Layer 5 of a small transformer language model trained on English Wikipedia (15 layers, counted from 0, width 64).
A neuron's activation on a vector x is GELU(weights . x + bias), where the dot is the dot product.

Input weights of the MLP neurons that the questions are about. A number n stands for n times 0.0016.
n0 (bias -0.026): -136 -94 -73 -18 -74 67 20 -3 127 -14 -99 44 110 -2 -121 98 167 -65 -99 -15 123 77 -65 -9 -176 87 -95 -239 10 212 155 -22 125 -152 24 76 26 -92 -60 -143 40 225 67 -40 -13 -77 -66 -140 23 178 291 -22 -45 -11 -81 387 -94 83 -86 -142 -50 106 -168 172
n8 (bias -0.029): -22 145 -219 -34 182 -84 27 69 13 -57 117 -197 58 132 -324 -19 -151 0 -27 -54 89 11 -30 -241 -52 -83 -125 106 -164 131 79 288 -201 90 185 183 -39 -34 -16 35 -60 24 122 -116 -167 -176 -65 -42 -134 157 -26 10 144 -12 112 85 -116 303 -181 -99 133 7 -75 -40
n20 (bias -0.058): -129 -126 -58 -96 180 301 98 19 -14 -200 21 202 145 -193 -147 -139 64 38 223 64 96 78 62 67 -79 -63 -101 105 -346 -69 307 130 -31 3 -27 -43 92 -150 55 -16 -50 -179 -239 -43 -229 -70 97 -47 142 309 -204 -180 87 -77 354 -37 13 -25 -13 67 -123 47 106 223
n23 (bias -0.036): -117 -70 -269 -129 57 -34 -59 127 94 -23 -107 16 8 4 -59 -124 58 -60 -132 148 -37 -85 94 -29 -57 252 -224 19 -37 -81 -88 246 50 21 30 -149 169 -74 13 21 9 -275 -175 99 143 92 65 156 -152 188 174 -144 -66 120 -15 -55 35 9 266 -34 296 -24 -7 -73
n24 (bias -0.079): -71 160 113 -16 104 -38 65 -43 -116 -226 31 -34 26 6 -443 -214 -48 -75 -227 183 97 -318 66 17 -45 109 -61 -86 -102 -244 -60 274 -63 1 -105 109 84 79 30 -104 235 -148 151 10 301 -40 -103 -82 33 -49 35 199 -78 13 -15 213 -33 133 0 -70 58 90 214 20
n39 (bias -0.024): 116 -283 87 104 -68 -185 44 -48 5 20 16 314 92 -187 -162 -115 -58 -250 -109 -70 65 43 96 -116 -144 57 302 38 124 -143 -61 -110 20 -198 -89 94 73 -75 -79 -1 221 5 18 -139 24 10 82 -190 8 70 149 227 112 65 0 225 -122 9 41 -25 -80 129 206 97
n55 (bias -0.111): 79 -247 -436 149 38 56 -203 40 171 -10 115 36 11 105 -19 -28 -43 -52 290 -4 -183 255 107 -46 150 -21 -78 233 -29 281 -169 170 256 183 -74 212 84 -51 -195 -22 47 118 -156 9 -116 -345 -75 130 64 28 -47 -305 -175 91 344 -58 12 48 -34 168 -390 40 -80 84
n79 (bias -0.035): 27 -269 40 -163 78 -216 58 -4 82 252 -229 -77 23 -130 154 172 -60 90 136 347 13 101 -187 -65 -6 122 -41 -4 16 -116 197 133 150 -128 158 5 166 -270 13 71 177 34 -6 -115 -61 14 -57 -116 21 -122 73 116 263 -8 164 -101 -211 55 88 -56 -164 64 297 -185
n81 (bias -0.037): -82 110 -272 0 -27 -42 -58 -133 55 -11 52 12 68 -195 81 181 -48 81 34 -204 140 22 79 235 -198 -32 -70 69 109 80 -113 257 -216 24 65 -48 -71 107 5 -118 11 -92 177 20 109 -59 -246 -68 -284 -27 -18 -22 58 -58 -26 277 -28 330 109 133 100 -8 -4 -1
n88 (bias -0.012): -125 -265 -107 -17 -91 79 38 47 46 69 -104 -23 60 -193 -14 -23 -129 -153 12 272 -175 -25 122 100 6 59 21 -86 41 -272 -67 132 182 213 115 30 135 -244 68 227 -292 50 8 -183 1 18 83 207 100 86 -124 -118 34 -109 141 -67 76 51 265 42 -66 -304 -132 67
n89 (bias -0.047): -122 33 225 299 143 28 -188 223 -182 71 -134 68 50 119 58 8 -74 2 116 -122 -88 -59 -165 195 6 1 19 -38 17 171 96 -76 -103 -368 -54 73 -34 -170 292 -178 -283 -156 -42 22 -97 55 89 247 -20 157 -70 -147 158 -79 230 -6 1 -28 96 -93 15 191 -43 -119
n114 (bias -0.020): -281 87 -17 -100 -26 -187 13 -180 47 -36 -147 34 -90 151 40 -58 104 69 51 341 -10 7 -223 -242 10 0 186 -29 -91 -252 -156 -211 -99 -32 -9 -89 287 -164 43 -84 234 94 -122 128 32 61 -15 -20 73 237 89 291 38 -23 -16 134 22 49 104 -75 -146 114 328 97
n124 (bias -0.064): -65 108 -94 63 -103 -47 -69 147 -77 -193 -224 -109 352 -60 -241 -45 -19 -2 -66 46 33 -98 -69 34 -104 -88 165 91 102 6 -113 219 -14 -253 -5 130 -30 197 140 258 -60 -276 58 135 100 107 -131 -17 -272 -106 37 -34 -59 -75 5 65 47 183 -95 178 183 2 -33 -140
n129 (bias -0.049): 177 50 -41 -15 -21 4 66 -26 22 431 -322 96 -91 -54 69 113 -238 207 -205 163 119 -160 216 36 -237 157 -146 -273 -40 175 16 -58 -41 -53 -121 123 -21 155 -211 67 5 13 118 -29 -13 93 -60 -85 239 225 82 -149 115 -13 -77 149 -56 -57 43 -103 -22 -233 -322 -260
n134 (bias -0.077): 73 171 -104 63 -33 80 -71 -91 0 -55 32 178 6 -127 47 -80 16 128 44 -180 24 -101 72 -61 -127 12 179 -101 -202 -61 -217 113 -100 91 34 74 -30 -142 -88 -53 -22 -86 139 -116 -92 116 -56 -202 202 -9 36 98 158 34 -3 116 71 140 67 -48 3 18 -24 -58
n141 (bias -0.082): 21 72 -99 178 -124 29 226 -43 132 -46 -226 -82 158 -56 -215 -32 -30 -70 -173 -154 134 141 -143 157 -39 -145 54 45 44 43 -102 84 -41 -275 -30 -72 -33 219 38 -32 98 14 198 -15 -25 -41 110 78 -2 -47 5 84 37 65 191 -38 -26 17 -95 -94 -292 166 78 50
n143 (bias -0.066): -210 -253 -233 -131 -127 56 -146 45 -61 109 72 264 -23 -177 -86 -59 -49 -276 -108 74 23 142 85 348 -20 272 65 -176 -312 27 -108 10 143 -62 -61 73 230 -43 241 -67 18 9 30 34 -29 -57 -163 268 240 180 -6 -90 50 18 -9 59 74 -23 -124 45 163 -111 101 -6
n149 (bias -0.034): 288 110 14 -108 170 -47 1 -130 148 -188 -125 -64 152 113 -107 -181 -8 -134 -197 239 58 -97 -23 -108 -76 -46 59 163 -91 -122 138 227 -190 197 72 -11 -72 205 -121 -64 -124 10 -203 -41 172 -23 -136 2 81 -84 -94 -52 -82 -110 14 -64 222 219 -1 1 65 238 84 -75
n159 (bias -0.047): -168 50 172 79 41 -71 137 -84 89 142 -63 192 -170 47 -116 54 62 -62 109 -146 43 188 -115 -111 -184 5 68 -2 -111 -81 -248 311 7 126 84 97 43 94 -242 74 -187 -65 -135 86 -55 87 -19 47 -16 -30 33 -148 26 -163 239 -32 53 -124 78 -44 -133 -208 -7 170
n166 (bias -0.048): 90 -16 -288 -150 218 8 94 -33 -75 185 103 122 -119 78 -26 -114 -65 32 -148 -7 -113 13 -168 11 -101 258 86 94 -92 -267 12 125 64 -134 73 138 -200 130 40 103 -32 15 82 -123 -2 14 -18 76 18 -50 -88 48 16 -1 37 46 113 39 -123 -105 229 -227 -71 336
n169 (bias -0.069): 116 -282 -28 407 33 -220 50 28 -104 4 -151 -45 199 30 -108 289 -94 -79 6 -286 127 -60 -124 258 17 14 -183 196 -171 -44 130 53 -85 -44 96 -37 -48 117 127 -25 -144 -157 -1 -89 77 230 -91 -18 -165 -81 78 -35 31 19 24 250 -14 37 -48 39 -108 -147 62 123
n188 (bias -0.038): -148 213 45 57 -19 32 144 194 -89 31 82 -53 -89 229 -120 -3 -152 122 -181 112 -111 51 230 165 32 -110 160 -64 -70 93 4 114 150 -110 155 -128 -156 -7 -2 27 -120 -90 -86 -15 -101 5 78 6 -13 50 57 -177 -85 24 -90 -57 -23 50 -50 30 -14 39 229 84
n192 (bias -0.022): 202 -307 39 -112 295 31 -89 -42 159 -18 -325 131 59 -22 154 -54 -4 80 -10 119 -83 -29 27 88 91 -57 -20 60 -34 -132 -209 30 185 213 132 -194 73 -18 -3 -41 -48 -12 50 -16 -426 -4 106 50 233 26 -1 -80 -129 -20 24 -59 192 -146 41 184 -472 -147 -46 262
n193 (bias -0.021): -35 -20 38 -53 204 -155 -14 -130 -260 -6 128 36 83 -54 35 26 29 7 -83 -96 189 100 -267 -38 32 192 144 -69 10 86 -36 -216 18 18 37 223 34 -24 -22 97 -17 -176 -180 105 168 -136 -58 -269 173 -87 -97 276 -139 233 36 273 -7 26 -60 -89 -79 80 116 -97
n196 (bias -0.074): -228 -267 6 68 -211 165 -73 184 -81 57 -166 271 -13 -216 176 29 16 32 299 -60 -64 -41 -110 -12 -51 23 -182 -152 -10 74 119 2 51 145 98 56 90 127 -7 100 108 -124 62 43 56 196 -55 180 10 27 -91 -44 -145 -169 111 90 -162 189 109 -45 -304 -5 -11 -121
n219 (bias -0.038): -41 143 -148 -101 19 20 -185 -225 16 -88 73 78 -169 -77 112 129 155 -62 93 311 125 -99 161 -20 73 64 134 -59 221 49 133 19 -316 -93 -224 -111 92 -48 -33 -30 87 43 -60 162 -308 -81 56 84 211 -146 -34 -195 -61 90 43 -4 -214 39 96 158 -111 49 169 29
n222 (bias -0.059): -90 300 0 117 29 76 112 221 43 -55 11 101 -339 132 -65 84 -85 -85 123 9 96 -86 217 -89 -2 38 125 36 29 -180 67 -82 -48 -131 -3 -209 110 165 -233 -3 253 -146 0 210 -75 -79 -66 -52 18 -290 -149 16 92 286 -159 -170 -217 90 449 193 88 -81 5 -72
n225 (bias -0.041): 83 -6 -81 242 96 -293 -67 -333 186 68 -29 -53 281 -173 -2 10 3 -301 84 -28 67 76 -58 -3 -7 -93 122 6 198 -86 -250 62 0 -154 31 68 -224 78 -50 13 -24 7 27 106 159 -144 -232 -61 -18 258 -47 84 -263 260 104 -28 192 50 -45 -53 114 50 -105 16
n227 (bias -0.098): -85 -224 45 112 -63 -68 -175 188 200 -73 -84 -15 57 -188 98 112 -78 151 5 54 -21 6 33 -169 19 144 -85 -27 12 -12 43 113 -40 54 116 9 221 -144 38 201 -131 -261 -123 -102 -95 -151 -3 -123 -37 -48 51 36 42 -21 52 -19 245 -10 24 93 72 135 210 101
n229 (bias -0.075): 15 5 162 66 51 10 -119 -39 -47 -70 -130 118 -41 -69 -11 64 14 57 63 -131 -21 192 -98 127 -59 112 47 -55 -64 -85 -34 51 43 114 116 55 -73 -107 -102 31 71 -64 -112 -51 108 -234 197 -99 -76 23 -54 -52 121 75 -28 -24 -133 14 -97 195 -68 -47 47 266
n239 (bias -0.080): -109 126 -49 -181 118 15 42 -97 61 30 -188 12 -151 -13 83 211 -28 178 -139 28 -111 -154 54 -105 115 -9 44 -35 -94 41 -129 80 2 36 -31 170 48 102 34 51 -29 -67 18 -3 -132 127 159 -39 15 220 -64 13 30 -76 169 39 0 -187 111 24 -39 -15 -219 14
n255 (bias -0.064): -56 -47 -127 144 -9 -172 -232 37 -154 139 -9 211 128 151 231 -85 62 -13 162 18 -63 131 -136 -86 -109 114 181 -45 -47 -159 87 21 63 -342 65 -63 -99 -78 -29 193 -12 0 -178 -59 99 148 -12 93 -1 185 -91 -146 278 -81 34 168 -22 50 -108 -83 122 192 127 -28

Each question shows a token from some text and the vector x that enters the MLP there. A number n stands for n times 0.0087.

"ol": 104 -147 60 17 2 145 67 -126 -52 -205 -141 -162 -121 41 49 -63 234 107 -51 -19 162 -100 123 60 25 8 82 113 -11 261 33 42 66 25 -87 -130 140 -231 31 -33 -15 277 194 2 24 85 -85 -1 -28 -79 -110 94 -101 -169 -173 -135 -311 -135 -24 -89 219 62 128 73
Which neuron fires most, and how strongly? n219, at about 1.5

"es": 79 -145 -63 69 -63 14 149 23 128 -180 -86 -78 -259 -25 94 -155 132 76 -59 -34 154 -93 21 -80 -153 9 5 98 -156 124 -9 -57 175 68 -79 -78 -135 -200 20 221 -53 257 54 105 65 99 23 -30 -25 -14 -136 245 -126 -112 -146 -149 -93 -172 54 14 252 121 175 101
Which neuron fires most, and how strongly? n114, at about 1

" d": -169 -122 -5 52 96 55 124 -109 -52 -132 -105 -145 -186 117 92 -122 41 99 36 -104 241 -27 -1 0 -76 -76 47 4 -31 171 9 75 159 203 -32 -170 -20 -75 66 294 -16 294 72 18 -64 85 37 -85 32 1 -250 147 58 -98 -101 -56 -165 -323 -9 2 263 -90 -33 -107
Which neuron fires most, and how strongly? n239, at about 1.2

"S": 131 -18 54 74 29 1 116 -161 -7 -204 -98 -170 -215 -19 57 -187 42 174 50 13 19 -8 71 44 -179 -156 -5 56 -150 103 -1 8 208 55 -40 -41 -66 -108 -48 234 -113 292 -41 108 6 151 -91 -104 7 -31 -55 163 -7 -109 -93 4 -121 -334 -73 101 261 74 126 103
Which neuron lights up most? n188

"iv": 177 -104 -97 3 7 95 89 -68 34 -167 -200 -203 -179 -23 -12 -156 90 -5 98 -12 198 -23 57 37 -114 -70 133 125 -28 208 108 107 159 45 13 -109 -72 -160 78 63 -41 186 138 38 6 25 108 -49 8 45 -232 220 -26 -245 -114 -138 -96 -273 26 -56 369 -69 144 -117
Which three neurons fire most, strongest first? n149, n79, n20

"z": 83 -138 -84 49 -17 51 4 -132 -94 -268 -103 -75 -185 -79 68 -104 74 124 127 -245 117 -75 34 16 -1 1 138 27 16 146 5 -47 153 112 -87 15 -87 -81 162 208 -155 268 140 166 118 44 -2 -24 10 16 -146 113 33 -20 -112 -219 -118 -229 -66 -107 282 62 174 -63
The two highest activations, in order: n193, n134

"ate": 50 -54 112 55 -98 193 88 -5 -34 -197 -91 -78 -243 -18 -19 -175 195 -18 31 -32 179 -44 147 140 -198 -53 -39 23 -16 166 -36 16 102 28 11 -67 -79 -197 95 127 -48 269 45 37 -59 137 74 72 -99 68 -279 162 -93 -165 -92 -168 -125 -90 150 -105 149 82 204 -41
Which three neurons fire most, strongest first? n20, n188, n88

"d": 124 -111 -108 161 52 39 38 -37 -42 -199 -80 -50 -86 81 48 -172 14 184 12 -150 159 23 -37 -4 -82 -113 120 53 51 155 -81 30 221 100 -125 -74 17 -155 73 67 -130 304 119 -44 40 174 19 70 -112 34 -178 211 45 -130 -104 -65 -266 -187 -176 -36 259 20 48 -191
Which neuron lights up most? n255

" to": -25 -188 4 66 -9 192 71 -70 -110 -159 -83 -108 -186 -30 -9 -181 103 12 -51 -86 218 -135 63 -48 -244 12 60 89 -35 140 -1 41 178 168 -145 -83 -62 -29 23 284 -32 263 -39 22 -27 130 182 53 -111 132 -246 220 -32 -109 -107 -141 -75 -116 13 -60 165 80 153 12
Which three neurons fire most, strongest first? n20, n88, n39

"it": 159 -110 -7 179 -69 91 89 -30 -91 -251 -72 -98 -194 22 120 -229 14 4 97 -74 71 -29 42 -93 -109 52 -47 63 90 250 47 171 99 19 66 -56 -8 -27 -48 124 -63 268 5 194 106 34 -36 -106 -18 31 -176 170 40 -58 -207 -207 -141 -364 71 -141 158 16 104 -34
Which neuron lights up most? n222

"ist": 92 -133 6 171 -42 144 73 33 -42 -163 -133 -115 -219 -50 46 -169 149 -94 72 -112 100 4 -109 23 -112 -109 14 1 193 244 -78 110 170 -5 -33 -134 -45 -169 111 173 -66 155 138 93 -24 141 69 127 -33 10 -197 209 -54 -165 -88 -91 -160 -362 56 26 239 113 33 -78
Which neuron lights up most? n89

"t": 174 -229 44 138 -84 -15 61 -38 -129 -254 -74 -127 -185 63 93 -118 23 111 15 -137 62 58 50 -26 -109 25 17 107 -41 204 -95 20 182 -27 0 -188 -101 -78 -6 256 6 310 83 24 6 78 74 -19 9 9 -238 171 25 -80 -197 -115 -4 -291 20 -112 181 171 106 -10
Which three neurons fire most, strongest first? n255, n39, n141

"v": 174 -108 -61 154 -7 7 -19 -99 -65 -196 -124 -57 -180 -33 14 -107 63 61 192 -182 164 45 43 -33 -17 -14 180 256 -28 177 2 -1 258 76 -6 -155 -52 -128 144 176 -82 227 -1 62 51 23 28 -15 -6 -7 -184 59 -156 -157 -134 -101 -94 -357 -78 -17 301 -2 128 -40
Which neuron fires most, and how strongly? n255, at about 0.47

"I": 180 20 -7 56 58 28 -68 -34 -9 -204 -147 88 -194 -126 124 -232 69 105 16 -2 -95 -85 88 -6 -23 -26 15 117 -71 87 22 8 94 109 10 -141 -49 -161 0 344 -146 259 -10 107 43 31 -121 40 -107 61 -42 293 -77 -151 -198 -79 -137 -236 78 -35 306 48 94 102
Which neuron lights up most? n23

" In": 72 -60 -24 113 -60 190 7 -112 -55 -242 -12 -36 -154 148 107 -107 88 169 -19 -64 170 -23 -95 74 -167 -38 -120 50 -26 166 -102 77 161 139 -27 -155 -20 -89 4 214 -119 218 -71 127 -88 220 -63 1 -39 96 -151 192 -91 -169 -134 -30 -209 -256 86 -61 206 -112 132 64
Which neuron lights up most? n159

"2": 74 -208 78 105 56 207 62 -73 -144 -209 -183 -58 -177 -44 135 -216 99 40 76 29 71 -20 48 55 55 -53 -60 166 21 178 -101 40 223 81 70 -83 -93 -225 38 204 -50 210 79 31 85 76 -44 -1 -61 -99 -141 265 14 -99 -151 -32 -215 -170 -53 -114 202 -70 150 -64
Which three neurons fire most, strongest first? n79, n88, n196

" th": -5 -209 30 52 93 101 114 -122 -83 -180 -124 -183 -132 108 44 -173 128 86 52 -149 95 -97 -22 123 -94 63 -61 -49 -95 177 11 22 273 200 -211 -193 30 -139 142 174 27 295 118 -39 30 1 -3 -45 18 106 -173 61 -130 -75 -60 -52 -102 -175 -43 77 201 50 68 -110
Which neuron fires most, and how strongly? n143, at about 0.78

" se": -10 -149 120 123 -62 177 70 -79 -122 -217 -73 -116 -248 54 -8 -184 222 75 36 -239 126 -77 24 156 -166 98 16 55 1 113 114 -17 82 210 -12 -10 -64 -60 -17 179 -139 229 42 -71 7 152 5 -3 -49 41 -122 69 -157 -171 -98 -135 -26 -170 -19 18 235 14 241 -30
Which neuron fires most, and how strongly? n20, at about 0.37

" the": 60 -189 -60 125 -39 114 131 -155 -57 -228 -71 -230 -63 125 32 -157 46 53 -74 -80 14 -54 50 89 -202 -69 -10 66 -27 167 -25 71 213 240 -139 -58 10 -145 -48 201 52 298 91 110 109 -17 5 49 -111 35 -136 133 -103 -23 -124 -55 -233 -235 33 72 83 89 106 -15
Which neuron lights up most? n55

" s": -113 -116 -22 62 11 83 102 -84 -50 -246 -65 -209 -208 29 74 -128 58 43 1 -186 90 -34 27 65 -114 -72 49 10 -83 156 22 53 250 249 -105 -26 33 -74 -15 215 8 248 61 0 -41 229 48 -51 36 -21 -150 176 -90 -80 -87 -6 -200 -286 -112 77 284 -59 92 81
Which neuron lights up most? n239

" p": -25 -172 7 124 -2 93 56 -130 -41 -222 -81 -93 -212 74 49 -116 213 4 -59 -172 134 0 -30 76 -103 -86 52 -161 -97 252 109 130 230 109 -46 34 -29 -24 82 157 -36 274 3 32 -95 184 -1 2 21 -21 -76 214 -101 -82 -127 -140 -194 -227 -56 2 227 28 43 -69
Which neuron lights up most? n0

" M": 88 -133 -71 77 70 115 30 -215 -108 -145 -148 -78 -131 37 88 -163 30 110 50 -227 42 -16 -10 -14 -59 24 -23 71 -91 217 62 19 210 17 -15 52 -10 -40 63 300 -95 233 -1 75 40 90 -153 -175 74 -56 -87 246 -110 -184 -217 -95 -182 -178 30 82 237 68 110 101
Which neuron lights up most? n193

"art": 184 -72 33 143 -26 68 19 -43 -84 -323 -121 -167 -143 -29 98 -96 195 87 23 -281 -18 -23 194 -108 -85 37 -70 23 1 200 140 108 110 14 4 -79 -79 -100 46 64 -174 236 101 2 -64 131 -70 46 -92 16 -153 177 -6 -259 -16 -46 -167 -124 90 -73 240 74 172 129
Which neuron lights up most? n89

" e": -27 -158 66 119 79 292 -5 -54 -41 -217 -42 -58 -235 69 45 -138 234 50 -53 -150 84 -33 -58 199 -142 -40 21 -57 -92 176 5 -38 73 148 4 8 -7 -64 102 212 -53 285 31 -52 -19 72 -28 100 -18 -8 -144 115 -166 -194 -237 -85 -106 -163 -44 19 253 -18 158 -9
Which neuron lights up most? n143

" D": -9 -45 -48 -7 40 68 103 -143 -69 -250 -121 -99 -165 186 109 -49 42 216 31 -15 156 -19 28 -19 -113 -83 -16 29 -1 177 25 110 200 63 -19 -41 -30 -5 55 275 -166 233 22 65 -41 116 -63 -161 -44 22 -206 219 25 -175 -109 -60 -236 -235 18 24 205 -98 36 -75
Which neuron lights up most? n239

"an": 166 -42 -83 125 -93 37 22 -61 -93 -220 -91 -145 -172 -59 -17 -192 55 7 27 -111 207 -6 1 -15 94 54 -40 215 -84 124 7 -49 143 72 -26 -62 -35 -278 99 256 -46 265 91 176 -19 43 -53 5 -70 -77 -207 124 8 -51 -184 -64 4 -245 103 -145 178 73 216 166
Which neuron fires most, and how strongly? n114, at about 0.19

"m": 146 -121 -135 121 142 138 -22 -97 -21 -182 -186 -110 -101 31 37 -135 106 62 67 -242 136 18 13 42 -79 -15 151 101 16 220 -81 -60 236 -2 -75 -90 -28 -121 57 138 35 250 29 24 113 154 39 13 -4 -149 -171 221 -160 -97 -197 -121 -117 -302 36 -41 271 45 72 -67
Which neuron lights up most? n193

"er": 85 -127 50 103 -100 111 53 -40 -89 -245 -154 -171 -197 -23 125 -75 145 -14 169 -57 166 41 -8 -63 -83 -11 61 143 108 196 -81 20 207 70 20 -131 -85 -63 -74 222 -93 258 106 22 -36 154 -53 101 -72 -28 -162 151 -167 46 -167 -176 -139 -292 37 -110 186 82 105 46
Which neuron lights up most? n222

"e": 89 -141 22 106 -66 90 149 -3 -55 -271 -159 -148 -148 22 2 -121 180 115 24 -154 158 -160 12 135 -85 76 44 134 62 69 -99 -89 124 60 -45 -4 -80 -222 41 260 -139 284 48 -60 81 133 -74 -7 -59 12 -151 136 -82 -81 -142 -152 5 -158 -11 5 260 106 124 3
Which neuron lights up most? n124

" l": -106 -164 17 94 75 178 -11 -174 -31 -105 -146 -131 -167 97 0 -247 156 100 132 -163 109 -66 63 5 54 33 33 72 -58 228 67 62 104 179 -80 -70 -95 -107 81 295 61 284 93 -28 27 28 -122 -105 -11 -35 -144 81 -126 -69 -168 -51 -164 -143 -7 -5 307 -27 12 -63
Which neuron lights up most? n8

"ong": 145 -62 85 202 153 90 49 -24 9 -186 -131 -36 -42 26 -24 -195 68 77 -93 -162 178 -42 -50 0 -102 26 44 72 6 117 -59 12 175 112 -59 -140 -17 -179 64 204 -31 334 77 10 13 58 -26 106 -182 -67 -188 179 12 -181 -179 -177 -144 -225 -52 -127 240 140 81 -118
Which neuron lights up most? n149

"ig": 210 -121 43 122 -22 72 75 -59 -76 -155 -149 -72 -127 -117 -53 -131 45 -79 32 -163 100 44 -47 -84 -19 54 43 124 53 141 119 82 113 173 -118 -62 -68 -207 125 223 -164 254 225 66 36 50 -118 54 14 64 -175 70 2 -159 -232 -166 -106 -235 -89 -71 330 110 121 17
Which neuron fires most, and how strongly? n149, at about 0.28

" ": 13 -90 -9 126 8 130 22 -114 -111 -192 -100 -200 -196 -37 153 -142 132 7 0 -111 134 -44 8 142 -34 19 -16 122 -131 124 -39 108 228 228 -50 -5 25 -6 83 303 -121 210 33 -76 1 85 19 -107 32 -56 -35 174 -20 -201 -162 -80 -200 -285 -17 16 319 -93 109 -122
Which neuron fires most, and how strongly? n88, at about 0.85

"===": 70 -77 118 16 -45 148 145 12 -48 -196 -126 -51 -161 -51 77 -131 171 51 145 -256 70 19 65 44 -200 24 -56 -16 -46 153 -19 164 97 175 6 -73 -174 -251 -13 244 -115 247 62 7 -113 97 -12 123 1 46 -183 83 -112 76 -219 54 -119 -149 -91 38 131 26 142 -142
Which neuron lights up most? n196

"n": 108 -116 -129 90 -77 60 -106 -70 16 -179 -118 20 -207 -5 -24 -264 100 141 105 -108 101 5 91 55 102 -29 100 169 -52 84 -24 46 119 53 -175 -9 -19 -238 64 200 -123 245 18 70 37 137 19 -54 -70 50 -103 104 -69 55 -204 -112 -87 -284 178 -122 347 10 131 -12
The two highest activations, in order: n23, n134

"ing": 113 -124 6 85 -24 75 22 15 70 -169 -178 -128 -208 -7 28 -192 161 25 -172 -67 259 -64 35 34 -172 -89 60 81 -16 143 -54 59 165 10 -104 -111 -11 -227 77 148 -58 261 58 -1 16 156 63 128 -34 104 -199 217 -94 -34 -194 -202 -75 -126 -6 15 286 66 95 27
Which neuron lights up most? n23

"\n": 53 -19 51 166 29 271 80 -60 -110 -168 -100 -227 -147 57 95 -99 121 61 20 -188 65 -53 104 35 -105 72 25 199 -161 122 -74 182 143 248 -119 2 -68 -127 -3 145 -58 182 -34 14 -18 91 -10 -29 -57 -102 -175 192 -39 -106 -326 -104 -187 -290 -10 26 154 82 107 31
The two highest activations, in order: n229, n134

" N": 37 -103 -55 115 -97 187 81 -157 -90 -243 -122 20 -164 167 39 -229 75 171 6 -109 -43 -55 36 85 -88 -50 -27 -8 30 208 106 67 128 74 -7 58 -51 -44 47 320 -102 203 -4 94 -41 39 -107 -108 -3 -10 -99 292 -10 -32 -117 -173 -261 -225 40 -9 150 30 81 -18
The two highest activations, in order: n188, n222

" |": -92 -101 18 31 5 76 92 -70 72 -186 -60 -134 -154 -26 76 -260 123 32 84 -85 100 0 105 98 -229 44 39 43 -104 229 -112 16 193 129 -19 -113 -68 -234 95 279 -27 231 69 3 22 68 -38 -109 -13 -47 -127 119 178 20 -210 2 -203 -280 -59 -2 252 52 99 -40
Which neuron lights up most? n134

"res": 101 -30 57 103 -97 -128 114 -38 -45 -121 -132 -157 -218 -36 147 -83 93 111 63 -110 20 -20 57 -117 -69 29 -25 187 -56 165 61 29 108 79 45 -128 5 -208 -33 167 -110 287 74 46 9 195 48 10 -40 -89 -172 113 -218 -198 -77 -100 -27 -323 -4 48 185 -11 249 148
Which three neurons fire most, strongest first? n227, n159, n192